Layer 2 of a small transformer language model trained on English Wikipedia (12 layers, counted from 0, width 96).
A neuron adds its activation times its output weights to the MLP's output. To switch it off is to set its activation to zero at one token and run the rest of the model.

Output weights of the MLP neurons that the questions are about. A number n stands for n times 0.0017.
n15: 3 1 16 -10 62 10 -22 6 29 25 6 54 -10 -33 26 12 7 36 -7 0 -2 -16 38 -38 -24 -45 -50 46 -7 -16 0 -24 76 1 1 54 -49 -32 36 -5 -2 -12 -2 26 32 -26 -20 -22 42 -42 26 -22 -10 -7 53 -23 2 28 -75 34 -58 19 -48 -42 -60 14 41 0 32 40 15 -37 -5 -17 -16 -36 41 28 23 -9 -18 -15 11 -12 -9 -7 11 0 7 12 -23 -19 0 -3 12 19
n21: -20 1 12 -1 -34 28 38 7 -2 -16 9 -45 12 6 -4 15 13 5 -8 -18 -17 14 18 3 40 22 7 -40 -3 2 20 30 -57 -1 -25 -20 -4 -9 10 34 6 -8 33 -1 6 -2 -40 -20 0 26 -19 24 6 -46 10 3 -4 38 -49 -30 9 -30 20 -2 -1 -32 31 -22 -3 9 2 46 20 15 -7 -19 -10 -30 -32 26 6 30 -14 -16 15 43 -26 -16 -3 35 -14 -34 4 -4 3 9
n82: 15 23 -10 17 30 17 45 -14 38 28 30 -60 -23 19 -9 -40 48 -43 19 -28 6 30 -36 1 3 20 -4 62 11 -9 16 -40 -12 21 -88 0 -15 8 4 -17 -25 -8 -24 -46 -33 19 -23 -6 11 -24 -12 -39 -3 4 -55 -9 26 -18 -47 35 2 4 -14 -10 40 -15 17 0 7 59 33 -48 37 -1 56 11 34 -32 -10 16 -45 -22 53 54 28 14 -8 8 -34 18 -5 33 -6 -61 -10 0
n125: 3 26 -41 22 -60 14 69 16 -22 -35 6 5 25 59 9 -22 28 -54 49 24 7 -61 -6 3 40 -4 27 15 9 -5 -74 34 -40 -27 10 -22 34 -17 41 -31 11 29 -4 -27 14 -6 -19 -10 12 3 24 36 -8 3 -34 19 -26 20 2 -31 -41 -11 -30 17 13 -9 28 12 -4 5 27 -6 6 -32 17 8 11 49 12 -35 -11 35 -36 -5 20 69 -8 -71 5 -49 13 3 -15 -4 -38 17
n128: -43 -23 2 -14 32 59 -15 -14 10 0 34 0 -14 18 -34 4 7 16 -45 -9 4 47 -19 11 22 -28 58 1 26 5 40 23 30 26 8 -12 27 19 -20 -13 6 -12 -33 -8 -19 -11 14 -38 21 5 -8 35 19 8 -15 49 -2 -5 73 -15 7 -24 -1 -43 -15 9 -24 -25 11 40 -23 -27 -32 45 2 11 -23 8 -74 11 17 7 -20 -8 -51 -30 -11 -4 -19 1 -8 -5 -6 21 28 12
n157: -27 -14 -26 -36 45 -22 -28 9 -35 3 25 -11 15 -20 1 1 37 7 -25 -46 -10 -16 23 9 -14 -43 18 49 43 6 23 13 27 9 -4 -4 -33 1 -29 20 18 2 -25 73 12 -9 9 -8 5 -27 -9 32 12 -31 10 -4 -23 -55 26 -6 -13 -11 16 -22 32 -12 11 -10 32 -25 20 75 -8 -8 -51 16 -21 25 25 -5 7 8 -6 -4 -42 -32 25 -8 45 -34 -4 27 25 -25 32 8
n174: 22 -6 43 -3 2 7 -22 -27 -2 25 -11 72 -36 60 15 25 -43 -33 29 60 -39 -60 15 -63 35 21 -4 12 26 -84 23 -12 -28 26 -30 -28 -40 1 22 41 -23 24 1 -19 10 22 21 32 -2 -44 -4 -44 22 6 -34 -11 25 -26 32 2 -12 24 -3 18 67 3 24 4 -49 49 -8 25 67 35 -16 -29 11 -21 24 -34 16 -45 -16 -2 -26 -37 -37 -55 -26 -5 -22 14 12 -2 37 17
n180: -15 3 -37 35 -85 35 -76 31 41 4 -2 -2 18 17 64 26 -15 -27 12 20 -50 -7 0 23 -19 -55 15 26 -35 19 -23 4 6 3 12 -16 16 -17 -16 71 24 18 22 28 -11 -4 -20 -6 44 3 -14 -1 -1 25 -26 -10 -15 -8 17 21 -12 33 35 6 42 -55 19 -10 -7 17 -21 17 -41 -10 15 -1 16 -30 -10 26 -1 -30 -8 -42 3 -32 17 -10 6 -7 -20 68 -39 3 -24 -10
n202: 34 -20 -47 22 -27 32 -3 43 10 -27 3 9 -4 -19 -16 24 -33 22 -20 9 27 -23 -38 16 8 -3 26 22 11 39 33 18 21 13 -11 -50 19 33 20 -16 -37 -3 -17 -1 -21 -17 -12 33 -11 6 36 8 -7 -18 10 3 -19 0 9 -14 -22 -27 -15 -26 25 -7 51 36 13 12 -18 -39 -3 9 6 -31 -24 15 -6 -36 -6 26 20 -5 -7 -4 -26 -21 1 -9 16 -37 1 19 -14 33
n206: -6 16 17 51 -1 26 19 14 -45 -46 -19 10 -5 83 1 -8 36 -42 14 31 13 9 -3 47 13 64 25 41 11 51 33 -4 47 47 -34 12 1 -27 -22 -26 -18 -48 0 -30 44 -51 -19 -63 -56 11 35 -54 -30 -23 8 3 -14 -62 -10 -9 9 49 -16 5 15 8 -7 -40 -5 -25 2 -2 -27 5 17 1 -4 -10 -12 -1 24 -47 -7 -25 7 14 -15 38 30 -28 -20 -20 -29 7 -2 49
n234: 19 44 -8 21 -22 4 -16 58 -30 4 25 14 45 -34 53 -72 43 -24 14 -18 -19 41 -4 -22 30 -32 -3 -37 13 8 28 -61 -31 25 36 -13 5 53 -2 -20 -18 2 8 -23 -44 -19 -20 -11 3 -4 51 -1 4 -29 -6 -32 -31 -54 -2 -9 3 -13 -62 -49 -18 -15 45 -21 44 -7 42 20 -5 20 -9 -34 50 -51 71 40 3 -24 44 44 1 10 -19 40 13 16 -26 -20 -39 22 46 -5
n239: -9 -13 -52 -41 -6 -14 14 -13 19 38 32 -15 26 51 30 20 -56 18 17 -39 19 -25 48 -36 -15 -40 18 56 -22 16 25 5 41 6 19 -6 24 21 -4 9 32 15 -7 15 8 -3 20 70 49 -40 -34 -28 -7 65 33 18 -17 -31 -70 2 -43 -49 -32 -75 -7 -7 -12 9 25 -33 19 49 -40 74 -2 -30 -8 -55 -8 37 -13 -18 -30 12 3 59 -2 -12 7 41 13 -22 -63 -4 6 -26
n252: -2 -10 15 -47 -9 -20 25 3 5 -3 -14 -42 3 10 -15 -13 -48 27 32 0 11 0 15 -14 -5 -23 -8 -40 -33 9 2 4 41 -15 -2 -6 -10 29 -6 -3 -13 46 -26 -8 -36 -36 12 33 8 -3 30 0 -2 19 6 22 23 15 -11 16 51 42 9 67 -10 -86 -7 -35 17 11 -1 -45 -15 26 30 13 -2 -12 -3 57 -28 -17 -15 12 -39 -31 -41 18 -11 1 46 -34 29 36 -14 -10
n265: 4 23 -20 29 10 17 -18 1 -4 11 -12 -18 -20 -19 6 -1 35 -45 89 -14 -11 -26 5 18 -10 26 -15 -3 34 9 -25 -2 43 15 12 20 13 -7 -29 -32 24 -8 28 33 24 8 -16 -14 18 7 -34 -23 -3 -14 -28 -22 50 -52 -38 22 28 -4 96 -46 -8 -19 -50 -14 -32 14 1 -26 -34 -48 -70 -4 53 -13 -19 28 -38 -25 -8 -15 39 -6 45 -14 22 53 41 35 -22 -34 18 34
n289: 9 2 24 -13 -32 22 1 20 -50 -16 -13 18 37 6 -17 -38 4 -18 15 -29 -35 25 9 -39 -14 -21 -6 -17 17 -8 -6 36 9 -10 9 22 81 -4 -34 36 -2 -49 -10 -9 44 17 17 24 -25 -11 2 17 -18 -11 11 -24 -49 78 -12 -52 -10 19 -39 -11 -2 10 -26 -23 88 -5 -22 -10 24 37 1 -6 20 -15 -21 22 -8 -14 20 48 12 47 -18 -25 31 -23 21 5 -64 32 25 -25
n346: 39 -21 -13 25 12 -22 -67 -11 17 29 -25 -51 -31 -22 2 -21 31 -60 -6 24 26 54 29 -16 -18 22 -41 32 9 10 -16 -17 31 43 10 18 -1 2 -44 10 5 -9 39 -42 11 -57 0 23 12 -15 18 -22 -13 30 -21 54 -49 39 -40 -26 53 -40 -22 16 60 -46 -58 -8 -10 41 3 14 -24 53 4 -25 5 8 -11 14 1 -83 41 24 -23 13 7 6 7 -22 25 7 -14 -13 53 4

Each question names a token from some text and the token that comes next. It shows the activations a of the neurons there, in the order above. A number n stands for n times 0.024.

Then comes g, the gradient of the next token's log-probability with respect to the MLP's output, scaled to length 1. A neuron's effect is roughly proportional to its activation times (output weights . g). A number n stands for n times 0.0045.

"o", then "ey"
a: -7 -1 7 -7 -2 -7 -3 -6 -7 -1 -5 0 0 -1 -5 0
g: 5 36 -26 -8 11 0 -9 -4 -2 24 32 -51 36 5 -7 -18 -18 -48 -22 0 -16 -16 -36 -10 57 0 -6 25 -7 27 3 1 -9 7 -1 30 -3 9 -3 -6 0 14 16 -26 -16 -38 9 34 2 15 30 1 -14 -25 -4 13 -42 15 7 -7 -49 -32 -29 -20 41 -31 1 -5 -17 20 -22 10 17 31 -20 39 -58 47 -8 35 -6 21 4 29 3 5 -2 16 5 0 14 18 -32 16 -5 -5
Which two neurons, each switched off alone, lower its probability most, in order? n15, n82

" in", then " "
a: 0 -6 -7 -5 2 -3 -1 -5 -1 0 -6 -7 3 -2 -4 -2
g: -33 -14 36 7 -27 13 -8 -8 -8 -42 24 -43 38 4 25 8 -23 6 28 -8 11 1 -13 2 -10 10 -7 -14 3 40 35 1 3 24 -25 -4 29 11 -10 -2 -62 -45 0 30 -11 19 -10 -14 -3 14 26 -10 -14 -33 37 19 74 6 -19 -20 -26 33 43 -7 -10 5 -33 -8 -5 33 -7 10 8 28 -12 9 -39 -5 -8 13 4 26 -3 9 -14 -13 -12 -12 -16 19 -38 -8 8 7 -37 11
Which neuron, switched off, raises the next token's probability most? n21

" ===\n", then "E"
a: 33 -7 0 -4 12 -5 -2 -7 -6 -7 -5 -6 -2 -7 -5 16
g: -29 -23 12 -21 -6 -5 -29 29 35 -23 16 24 -32 -18 -21 -15 8 51 -35 33 -23 30 -30 7 20 3 30 10 14 -8 -53 6 35 -1 37 -23 -25 -13 -16 0 17 4 37 -25 -12 -11 -18 37 -10 6 17 3 4 -8 -20 8 25 -20 9 -13 -46 7 -18 11 -6 -18 30 13 17 37 29 41 -2 12 -2 18 5 -7 32 9 -37 -3 -2 -6 -11 5 -38 -5 16 -5 -5 -40 -36 36 16 -28
Which neuron, switched off, lowers the next token's probability most? n15

"er", then "ring"
a: -5 -6 18 -6 -6 12 -5 -2 -3 -2 -7 0 -3 -1 -7 -4
g: 2 9 25 5 -10 20 10 -31 -2 12 -11 29 -36 -16 13 27 57 -8 -4 4 -33 -17 8 1 -34 32 0 -23 6 18 -33 -11 -9 1 21 31 3 4 30 -19 18 34 -24 -48 37 -47 -5 -20 -65 -2 -5 -54 0 -21 -12 -29 -19 -1 -30 29 16 4 41 -3 19 10 -14 17 2 9 21 -15 18 -5 14 37 2 -36 -6 -15 8 51 5 8 -13 -16 6 5 6 22 13 -7 -32 23 -11 7
Which two neurons, each switched off alone, lower its probability most, in order? n82, n128

"ed", then "ec"
a: -4 65 -7 26 -7 -1 -5 -6 -4 -7 11 -6 6 -4 13 -3
g: 10 11 -5 6 2 -37 -50 30 -19 -13 16 -16 10 16 -35 -3 2 -22 9 8 28 19 10 36 -34 10 12 36 -44 -18 -10 -4 9 -7 33 12 7 4 8 5 19 14 -9 10 5 -19 -29 9 17 22 -21 14 -21 -17 42 -29 6 40 -3 -9 2 0 -25 0 -19 27 -31 -22 61 33 -37 -10 23 -12 -13 -15 -33 -5 -13 52 31 -17 -17 8 1 -46 -16 17 -18 23 -11 -24 23 35 -34 10
Which neuron, switched off, raises the next token's probability most? n125

"78", then " years"
a: -7 -6 -2 -3 -7 -3 0 -4 -6 -3 -7 -1 -6 -7 -1 -7
g: 29 20 3 23 -32 2 2 -10 27 -23 6 7 -7 -7 4 17 18 -39 33 -38 -22 11 -5 -20 -1 19 -45 15 15 5 -5 -10 -52 3 1 3 4 -12 -17 24 17 23 -4 -10 -29 -20 6 8 -16 23 -7 31 -28 4 22 -12 -1 -19 2 -32 39 -1 8 -12 -6 -33 18 14 -24 68 26 18 -41 -14 -42 26 -12 51 -14 -31 -10 7 1 25 -42 22 29 -17 20 33 13 -34 5 23 -17 3
Which neuron, switched off, raises the next token's probability most? n265

" Dem", then "et"
a: -2 0 -1 -7 -7 2 0 -3 -7 -5 0 -3 -4 0 -3 -4
g: 24 -23 -23 -4 -9 10 -15 -13 -65 5 14 -52 3 19 -15 63 -44 -13 -11 -17 19 17 -3 -23 -19 13 -6 34 30 -19 18 28 13 8 -29 44 4 28 -39 21 -8 -8 -20 33 4 -41 8 25 26 17 15 -3 -5 -23 -13 8 11 -12 -14 -1 -10 13 7 1 -7 -4 12 -17 10 26 16 -8 -34 -5 -7 21 -13 34 -30 4 -37 14 -19 5 -12 -21 2 42 10 18 -40 -23 29 2 11 43
Which neuron, switched off, lowers the next token's probability most? n125

"en", then "on"
a: 37 -5 -6 -5 -6 -6 -6 -7 -2 -7 36 -4 -5 -5 -6 0
g: 32 -14 10 30 -38 -32 -6 -8 -6 12 -27 29 -9 20 9 24 0 -14 -10 -46 23 29 -39 36 12 2 -20 -46 -1 8 -1 -43 5 5 26 6 25 -12 -25 33 27 -22 -29 -22 6 -61 -21 15 0 5 -9 21 -1 -1 74 5 27 3 -29 -28 -29 -9 -10 -30 -4 -6 9 -4 -36 -21 0 26 36 18 0 17 18 -14 25 1 8 23 4 13 -25 22 -13 -7 34 0 23 -5 -8 -3 17 -9
Which neuron, switched off, lowers the next token's probability most? n234

" f", then "ind"
a: -1 -7 -7 -7 -5 -6 0 -4 -4 -5 -1 -3 -1 23 -6 -2
g: -24 26 -24 4 39 -10 -9 1 4 8 33 -4 -26 8 22 -13 43 -34 15 -2 -14 7 57 23 -9 -22 -15 2 0 4 23 -11 11 -27 13 22 -19 -8 -3 -34 15 -22 16 11 3 -12 56 -36 -19 15 -31 3 -11 7 -34 -11 8 14 -31 -7 -9 9 16 18 48 -15 -27 -44 -26 -3 26 -11 29 6 18 3 62 -8 2 -28 34 -16 -21 -26 12 7 7 -26 11 37 -16 18 -1 -23 -34 -25
Which neuron, switched off, raises the next token's probability most? n82

" cl", then "aim"
a: -7 -5 -6 -6 -5 -1 0 -6 19 -2 -7 -6 -2 -4 -7 -5
g: 14 34 -3 -19 -3 -20 -15 -11 6 0 24 4 15 23 32 -36 44 22 -3 -10 1 24 41 -19 28 -46 -37 -25 -40 -15 1 9 -6 26 5 45 -20 40 20 -35 -28 -24 23 -24 4 8 34 -13 -13 -6 -32 -21 2 12 -4 -26 -4 17 19 -2 0 -9 14 -17 13 -50 -27 -14 30 -24 -5 -26 23 14 -28 -25 42 -15 -9 -39 30 9 24 -3 35 -1 18 3 -14 14 -5 0 37 2 -25 8
Which neuron, switched off, raises the next token's probability most? n202

"ter", then " of"
a: -3 -1 -5 -7 29 -7 -2 -7 -7 15 -2 0 -5 -1 -4 -3
g: -15 -6 -43 -6 31 9 -11 -30 18 -18 -5 18 32 16 4 0 1 -14 -10 3 -11 -11 44 18 -3 16 -13 6 -7 27 17 28 1 35 14 33 23 47 -44 -29 34 -25 -15 27 30 -3 -3 -6 -39 38 -9 -47 -27 -9 -4 -30 -12 -7 18 20 13 42 33 -11 -28 3 9 23 2 -16 15 -11 -11 17 8 0 -4 24 11 -18 -6 -34 -30 -53 -7 41 -15 -34 -14 -31 -9 -23 -17 36 -3 3
Which neuron, switched off, lowers the next token's probability most? n206

" p", then "or"
a: -7 0 -1 -6 -1 -7 0 15 -7 -3 0 -3 -3 -4 -7 -4
g: 17 -32 -4 -9 -33 0 -1 20 23 0 2 8 -3 -12 0 0 -33 -6 -14 17 -32 -27 -37 -22 -31 10 41 -19 -22 3 30 -11 -15 45 30 -7 -12 -30 -1 -2 43 5 -17 1 57 16 1 46 29 -4 -4 -4 38 42 21 30 -7 -10 -21 2 -2 0 18 5 -4 -14 22 -12 -1 32 -37 0 7 -32 14 55 20 14 -20 9 -15 -4 -33 -23 -19 32 -19 18 -6 -31 0 1 -20 -58 13 -6
Which neuron, switched off, lowers the next token's probability most? n180

" of", then " his"
a: -3 -6 -1 -3 30 -7 -1 -6 0 -6 -5 -1 -6 -7 0 -2
g: 18 47 -16 49 43 4 7 15 -18 -3 34 -8 -32 0 -16 -15 30 28 -12 26 8 19 -1 -10 66 -43 14 11 34 -24 -15 -3 -11 -19 -36 -25 8 -9 2 12 42 -15 17 -27 -15 14 8 -10 -12 -21 -13 -10 -29 -12 -5 -14 22 20 -2 -20 -45 -27 0 -11 10 38 8 -8 -50 6 -14 -12 -17 7 -43 -21 17 -5 12 44 24 37 22 4 -2 -21 -15 -7 7 -11 12 30 10 -7 -32 -11
Which neuron, switched off, lowers the next token's probability most? n128

" m", then "orn"
a: 0 -5 -7 -7 -6 -6 0 -7 51 -1 -5 -1 -7 0 -7 -1
g: 13 26 -5 -11 -6 -8 -17 26 -14 0 5 -18 -3 52 -6 4 8 -32 -17 -1 15 4 -65 6 -18 -28 11 53 -1 3 -8 6 -11 25 6 -23 -10 -14 32 -24 23 -1 12 -5 41 -14 -24 -8 -27 -36 8 -14 -28 -25 52 -28 -8 -46 15 37 -36 25 31 2 21 19 -13 15 -1 -5 -35 21 -6 -37 -14 -12 35 -10 15 -4 32 15 -29 -13 2 33 -7 34 49 9 15 -9 4 -1 -3 -15
Which neuron, switched off, lowers the next token's probability most? n202

"is", then "k"
a: -5 -4 0 -7 -7 -3 -2 -2 -6 -5 -1 0 -5 -3 -6 -1
g: 5 23 23 32 -17 16 -15 -7 26 43 13 33 5 -24 -9 20 1 25 1 -7 3 -31 -37 3 12 -30 9 13 -30 29 -4 28 12 -18 -37 -3 -9 2 0 3 -20 17 5 6 1 23 17 -6 4 -10 -4 -37 17 1 -21 37 -12 12 -27 24 20 -55 -11 37 -26 -35 -4 18 -59 -22 10 56 9 -19 -11 18 -8 -47 16 9 -28 -3 -13 -29 46 31 10 23 -30 6 -24 -19 9 15 1 -24
Which neuron, switched off, lowers the next token's probability most? n289

"un", then "e"
a: -7 -1 -6 -6 -7 -7 0 -5 -7 -6 -7 -2 3 -5 -7 0
g: 7 20 1 10 23 -19 -32 1 28 -23 -20 -9 13 -40 10 10 -5 -4 -5 7 -30 3 -25 29 47 -13 9 -19 1 8 -25 -3 27 -2 25 -19 -13 -18 -13 -23 -13 -13 34 -17 14 49 -39 -22 45 -24 16 -1 -12 -23 15 15 -15 28 2 10 7 -87 25 23 13 13 6 -19 -6 -10 -22 40 -19 -35 13 11 -12 -53 0 13 45 -10 -9 30 -16 -5 -11 11 1 13 -1 -11 17 28 28 20
Which neuron, switched off, raises the next token's probability most? n234

" could", then " be"
a: -4 -7 -7 -6 -7 -1 0 -2 -6 -2 -7 54 0 44 25 -5
g: 9 -5 -11 -60 24 -36 10 -28 -7 20 39 31 3 4 -17 38 -26 17 16 14 -6 -10 -8 25 -33 9 17 13 -8 -9 -10 -24 18 10 -18 -8 14 -20 18 -50 8 -19 -16 -30 35 18 -29 22 22 -17 -8 -20 -27 -37 27 28 -20 24 14 -1 23 -63 29 -1 4 2 36 -25 16 0 1 -30 12 -17 -1 -10 12 -20 35 -6 -10 -8 36 -32 7 2 36 -5 -10 27 -12 -18 9 55 2 -5
Which neuron, switched off, lowers the next token's probability most? n239

",", then " at"
a: -1 -1 0 0 4 -7 -7 -6 -1 -5 0 0 0 -7 -7 14
g: -81 4 -8 5 10 32 -9 -22 -30 -9 10 6 43 7 -1 -26 38 -18 0 11 -7 -6 30 -11 4 15 -16 33 -3 -36 9 -35 -6 7 -10 57 3 1 -18 0 -40 2 -24 15 24 48 16 -12 5 -9 25 14 14 -7 11 4 -22 3 -19 25 38 15 5 34 15 -25 -1 29 28 -41 -5 6 -15 -6 12 25 9 9 -8 -41 14 -42 -34 29 -34 -20 13 -20 -6 -22 -14 17 -15 -16 3 17
Which neuron, switched off, raises the next token's probability most? n157

"s", then "en"
a: -2 -6 -7 -5 -5 -6 -1 2 -1 -7 -5 -4 -3 0 19 -1
g: -19 -3 2 2 18 17 12 -14 -6 13 1 -49 -24 -7 15 16 -19 -36 17 0 0 37 -38 28 42 30 12 -9 8 9 -20 30 20 13 20 -2 -8 15 -38 2 1 -2 -11 -7 56 -35 -2 -8 -2 22 3 -16 16 -17 -18 -21 -22 -15 3 -25 -15 14 -30 -4 22 5 15 30 23 -17 -36 -22 -49 26 -28 -17 0 37 23 4 3 -3 -10 34 -19 27 17 -57 37 -47 -9 5 -21 10 41 20
Which neuron, switched off, lowers the next token's probability most? n289

"form", then "s"
a: -7 -1 -2 -6 37 -1 0 -1 -2 -7 -2 -3 -6 -7 -6 -4
g: -28 14 -1 -7 -8 -2 -7 8 -9 14 -1 -5 -46 45 31 -19 -17 0 4 1 17 8 17 1 21 11 -21 -16 -22 32 2 -8 27 -23 -16 36 10 -19 -8 8 -21 -11 38 -38 -44 12 32 14 3 -15 -19 -23 17 15 -17 29 25 4 9 -30 -8 15 6 34 0 25 -25 10 50 -13 27 -5 6 -27 8 -40 61 -21 38 12 28 3 34 -32 -29 -30 -7 19 -16 -5 -14 -20 -52 -14 2 -25
Which neuron, switched off, raises the next token's probability most? n128

"4", then "8"
a: -7 -7 -6 -5 -5 -2 -2 -6 -4 -6 -1 0 -1 -1 -7 24
g: 18 -8 -7 28 -7 -3 -17 2 -12 -7 -26 -11 49 -10 21 -6 45 -34 19 17 -31 -24 -35 12 30 -3 -26 16 10 -40 0 -43 48 -18 -9 2 2 -3 -33 41 43 35 1 -29 37 19 -8 4 1 15 -10 1 -26 12 4 -42 15 21 -11 -11 -8 7 -22 7 14 -32 -5 12 -10 -23 19 -9 -6 22 -12 6 14 -11 34 18 -4 11 -39 19 -41 -22 -17 39 -19 19 -12 37 -10 -39 31 18
Which neuron, switched off, lowers the next token's probability most? n346

" this", then " old"
a: -7 -3 -4 -6 -4 1 -5 -3 -1 17 -4 0 -7 -5 -1 -3
g: -7 -25 8 -8 24 -2 16 22 18 -41 -37 22 -53 -9 8 22 26 -11 1 9 -4 -13 27 -11 10 8 43 29 2 34 -2 17 16 18 -10 -35 40 5 -1 -33 23 -31 -18 27 28 3 -37 13 14 -12 12 10 -12 -7 20 -10 22 -37 8 5 38 5 -16 -7 -12 41 22 -19 -14 3 20 16 -41 -10 24 -9 -18 14 -38 -33 -37 17 -22 6 -23 -34 -29 -9 -29 35 -47 30 17 11 4 -2
Which neuron, switched off, lowers the next token's probability most? n206

" her", then " to"
a: 0 -7 -7 -2 -1 7 -7 -2 -7 -7 -2 0 -4 -6 -3 -7
g: 8 39 -20 21 -4 18 7 8 -48 16 41 -28 47 -10 -12 -7 -38 17 -19 -18 17 -8 -38 15 -7 21 -38 -14 12 32 -17 -15 -19 -17 24 -48 18 -6 15 0 -21 -15 -17 -6 4 3 -30 -31 -25 -12 -40 12 11 -33 -3 -17 -18 -11 20 -8 -7 46 34 6 36 6 16 0 7 -25 26 -20 10 -37 -20 7 40 4 13 7 -31 10 19 45 29 12 32 -3 -19 -18 -4 15 26 8 32 -9
Which neuron, switched off, lowers the next token's probability most? n346

" Tr", then "ades"
a: -6 -5 -1 -4 -6 -2 0 -1 -6 0 -6 -5 -6 -7 -3 -2
g: 27 -21 44 13 4 -31 -50 3 11 3 0 -32 14 -1 14 -36 0 -4 4 -27 -31 17 31 -25 1 21 10 -8 20 11 26 -24 -2 -9 -20 -12 28 -3 -1 -49 30 -9 2 -27 -54 25 35 9 -7 55 -9 1 -21 32 -2 11 4 18 18 -22 -4 -5 -11 21 23 -40 -23 10 0 8 -19 -7 -5 16 -16 -2 -11 -1 -2 58 12 -4 -23 -15 -26 17 -12 43 -4 -30 5 -16 33 -27 50 0
Which neuron, switched off, lowers the next token's probability most? n15

"iving", then "ston"
a: -7 94 -7 -2 -6 -1 0 -2 -6 -4 -5 0 -4 -4 -5 -7
g: 1 17 -32 26 0 9 7 0 5 -19 -14 21 -19 20 0 41 -5 -37 -7 24 -1 -8 5 -42 35 -7 48 22 30 -19 -37 -24 -21 -13 -1 16 12 -22 21 -23 5 1 -10 -3 26 16 -18 21 -48 48 -13 7 2 -32 11 26 19 -5 -8 -18 -10 34 8 -10 11 -21 10 29 -10 -25 5 5 -33 25 1 11 -61 -13 17 -3 23 24 -32 -9 58 5 -10 6 7 37 -27 12 -20 -33 -6 -44
Which neuron, switched off, lowers the next token's probability most? n21

"ian", then " family"
a: -1 -2 1 6 -6 2 -5 -1 -3 -6 -4 0 -7 -7 -2 -3
g: -5 12 -1 -25 25 44 -6 -15 15 0 -9 37 -1 -24 2 18 24 -17 -4 2 41 -9 18 -5 -15 -29 21 16 14 -34 1 28 -11 -6 -34 -20 -14 -16 4 -37 30 18 67 -22 -7 2 15 -10 -8 8 1 20 -67 24 12 -11 2 54 -11 -11 24 6 -43 17 -11 23 10 16 13 11 -35 -13 -19 -44 9 -23 -29 -3 -32 -17 45 25 -5 3 4 -3 -16 9 -4 2 -13 -33 37 -10 23 -16
Which neuron, switched off, lowers the next token's probability most? n265

"ar", then "row"
a: -6 -6 -7 11 -1 -6 -6 7 -7 -7 -5 0 -7 0 -3 -6
g: -23 9 -21 -5 -5 -2 -16 -15 -12 7 33 8 7 43 14 27 -32 -14 28 9 1 3 14 -37 -1 -11 3 38 21 -20 30 -12 -9 -25 -66 -12 -24 3 4 15 -12 33 4 6 -4 17 -46 34 -29 15 -6 5 11 -20 -32 28 8 25 6 20 -7 -7 20 -23 -40 21 -5 -28 2 -26 11 12 5 -11 25 -20 4 -8 36 -61 -41 18 -15 42 -20 48 -25 33 9 3 17 0 19 -25 7 13
Which neuron, switched off, lowers the next token's probability most? n125

" ", then "1"
a: -3 -7 -6 14 -6 -7 -1 37 -6 -2 -2 -2 -4 -3 3 -5
g: 7 -4 -21 -12 -28 11 21 15 3 12 -6 -24 11 15 -8 11 -25 -46 -11 21 -14 -31 16 17 22 -2 5 18 23 -15 38 15 -4 4 -35 25 -21 19 -21 3 30 -13 -15 39 10 -20 -13 -47 -24 -7 11 10 7 2 37 7 -6 -25 -24 2 -30 2 -19 35 1 -5 -10 10 51 6 58 1 12 -28 23 11 -7 -11 8 25 4 -19 -12 -52 -15 11 -13 -14 44 -37 59 15 -34 -44 -1 1
Which neuron, switched off, lowers the next token's probability most? n180

" a", then " y"
a: -4 -7 -5 -7 -3 -6 -7 -3 -6 -6 -1 0 -7 -6 -7 3
g: -17 -7 0 29 -31 -1 -5 5 8 16 14 5 -40 21 36 7 43 -15 -18 -7 -27 5 15 42 34 -8 38 -15 -28 -31 6 8 -29 -8 1 2 -19 -17 -19 7 18 -8 33 -13 18 -30 7 -9 -19 -37 18 -18 -6 2 4 40 17 19 -11 7 -2 -41 8 -30 -28 55 -13 25 19 15 -14 -27 5 27 -1 3 32 3 29 11 -13 1 -11 0 -20 17 -2 -25 40 -25 -65 37 9 -22 10 -42
Which neuron, switched off, lowers the next token's probability most? n252

"ext", then " day"
a: -7 -6 -3 -7 -1 -1 -2 -5 -5 -7 -5 0 0 -6 -5 3
g: 2 -6 23 -15 26 -33 37 2 -11 -16 -30 20 6 -3 -1 4 -11 -22 23 -1 23 26 8 17 -49 -18 -28 -3 31 14 -1 -10 -22 10 2 6 9 21 -39 0 -24 -20 -27 35 5 31 -30 -13 4 13 -6 -28 23 2 -26 -51 1 35 -23 11 -9 3 -10 0 -17 1 -23 9 -10 11 94 4 -2 -30 -23 39 -33 1 6 -15 44 33 -15 0 10 38 -28 2 -28 -4 12 0 2 -13 12 30
Which neuron, switched off, lowers the next token's probability most? n180

".", then " Dem"
a: -5 -6 -3 -7 -7 -6 0 -3 -4 -5 -3 -5 -4 39 -6 -3
g: 3 2 6 -10 -21 27 -22 -20 18 12 15 21 -9 -1 35 10 -1 -14 32 28 19 8 19 -23 15 14 -11 -49 -42 -1 -17 13 17 -52 11 -13 14 -4 2 17 50 21 20 -26 -5 -11 2 6 13 -21 -25 -20 14 36 -17 25 13 13 -27 35 -43 -45 7 -20 -27 -7 -1 -5 7 -31 47 23 -17 -6 26 49 23 -34 41 -18 2 -3 0 3 -34 4 -36 -19 -32 26 2 -11 19 2 -11 -26
Which neuron, switched off, raises the next token's probability most? n239

"y", then "."
a: -1 -4 -4 -7 -7 13 35 -2 -6 6 -6 0 -1 -1 -7 -5
g: 13 21 -5 -5 -15 -14 11 -38 -1 36 -14 3 -46 -11 5 1 6 16 -3 20 -11 4 15 -24 -14 -24 26 -34 35 10 -12 -2 -34 7 -44 -4 -28 -16 -13 -11 -26 -15 5 -28 15 -4 24 21 -6 2 -39 -47 -30 1 18 28 16 25 14 27 4 -12 23 8 34 43 -11 -32 38 0 -27 -11 52 -2 -9 33 -15 21 -11 53 -20 -11 -12 22 -28 10 -8 -49 -5 27 17 -1 26 28 21 -3
Which neuron, switched off, lowers the next token's probability most? n174

"ol", then "f"
a: -6 -1 45 1 -1 -7 0 0 -7 0 2 0 2 -7 0 0
g: -47 30 -2 24 -12 12 3 -11 12 31 -21 8 12 -12 -36 -15 41 -2 5 24 -46 -32 -1 -24 -5 -13 -14 37 -1 -7 28 -28 30 8 -32 27 -12 -10 9 -10 -32 5 10 -11 -20 -65 27 5 -31 11 -24 -29 47 54 -37 0 -4 6 12 3 -11 13 -14 -6 7 18 -22 8 -32 1 30 10 -8 38 -17 -2 23 19 16 -12 10 22 22 25 1 -29 17 -37 21 4 -17 -26 3 7 9 35
Which neuron, switched off, lowers the next token's probability most? n82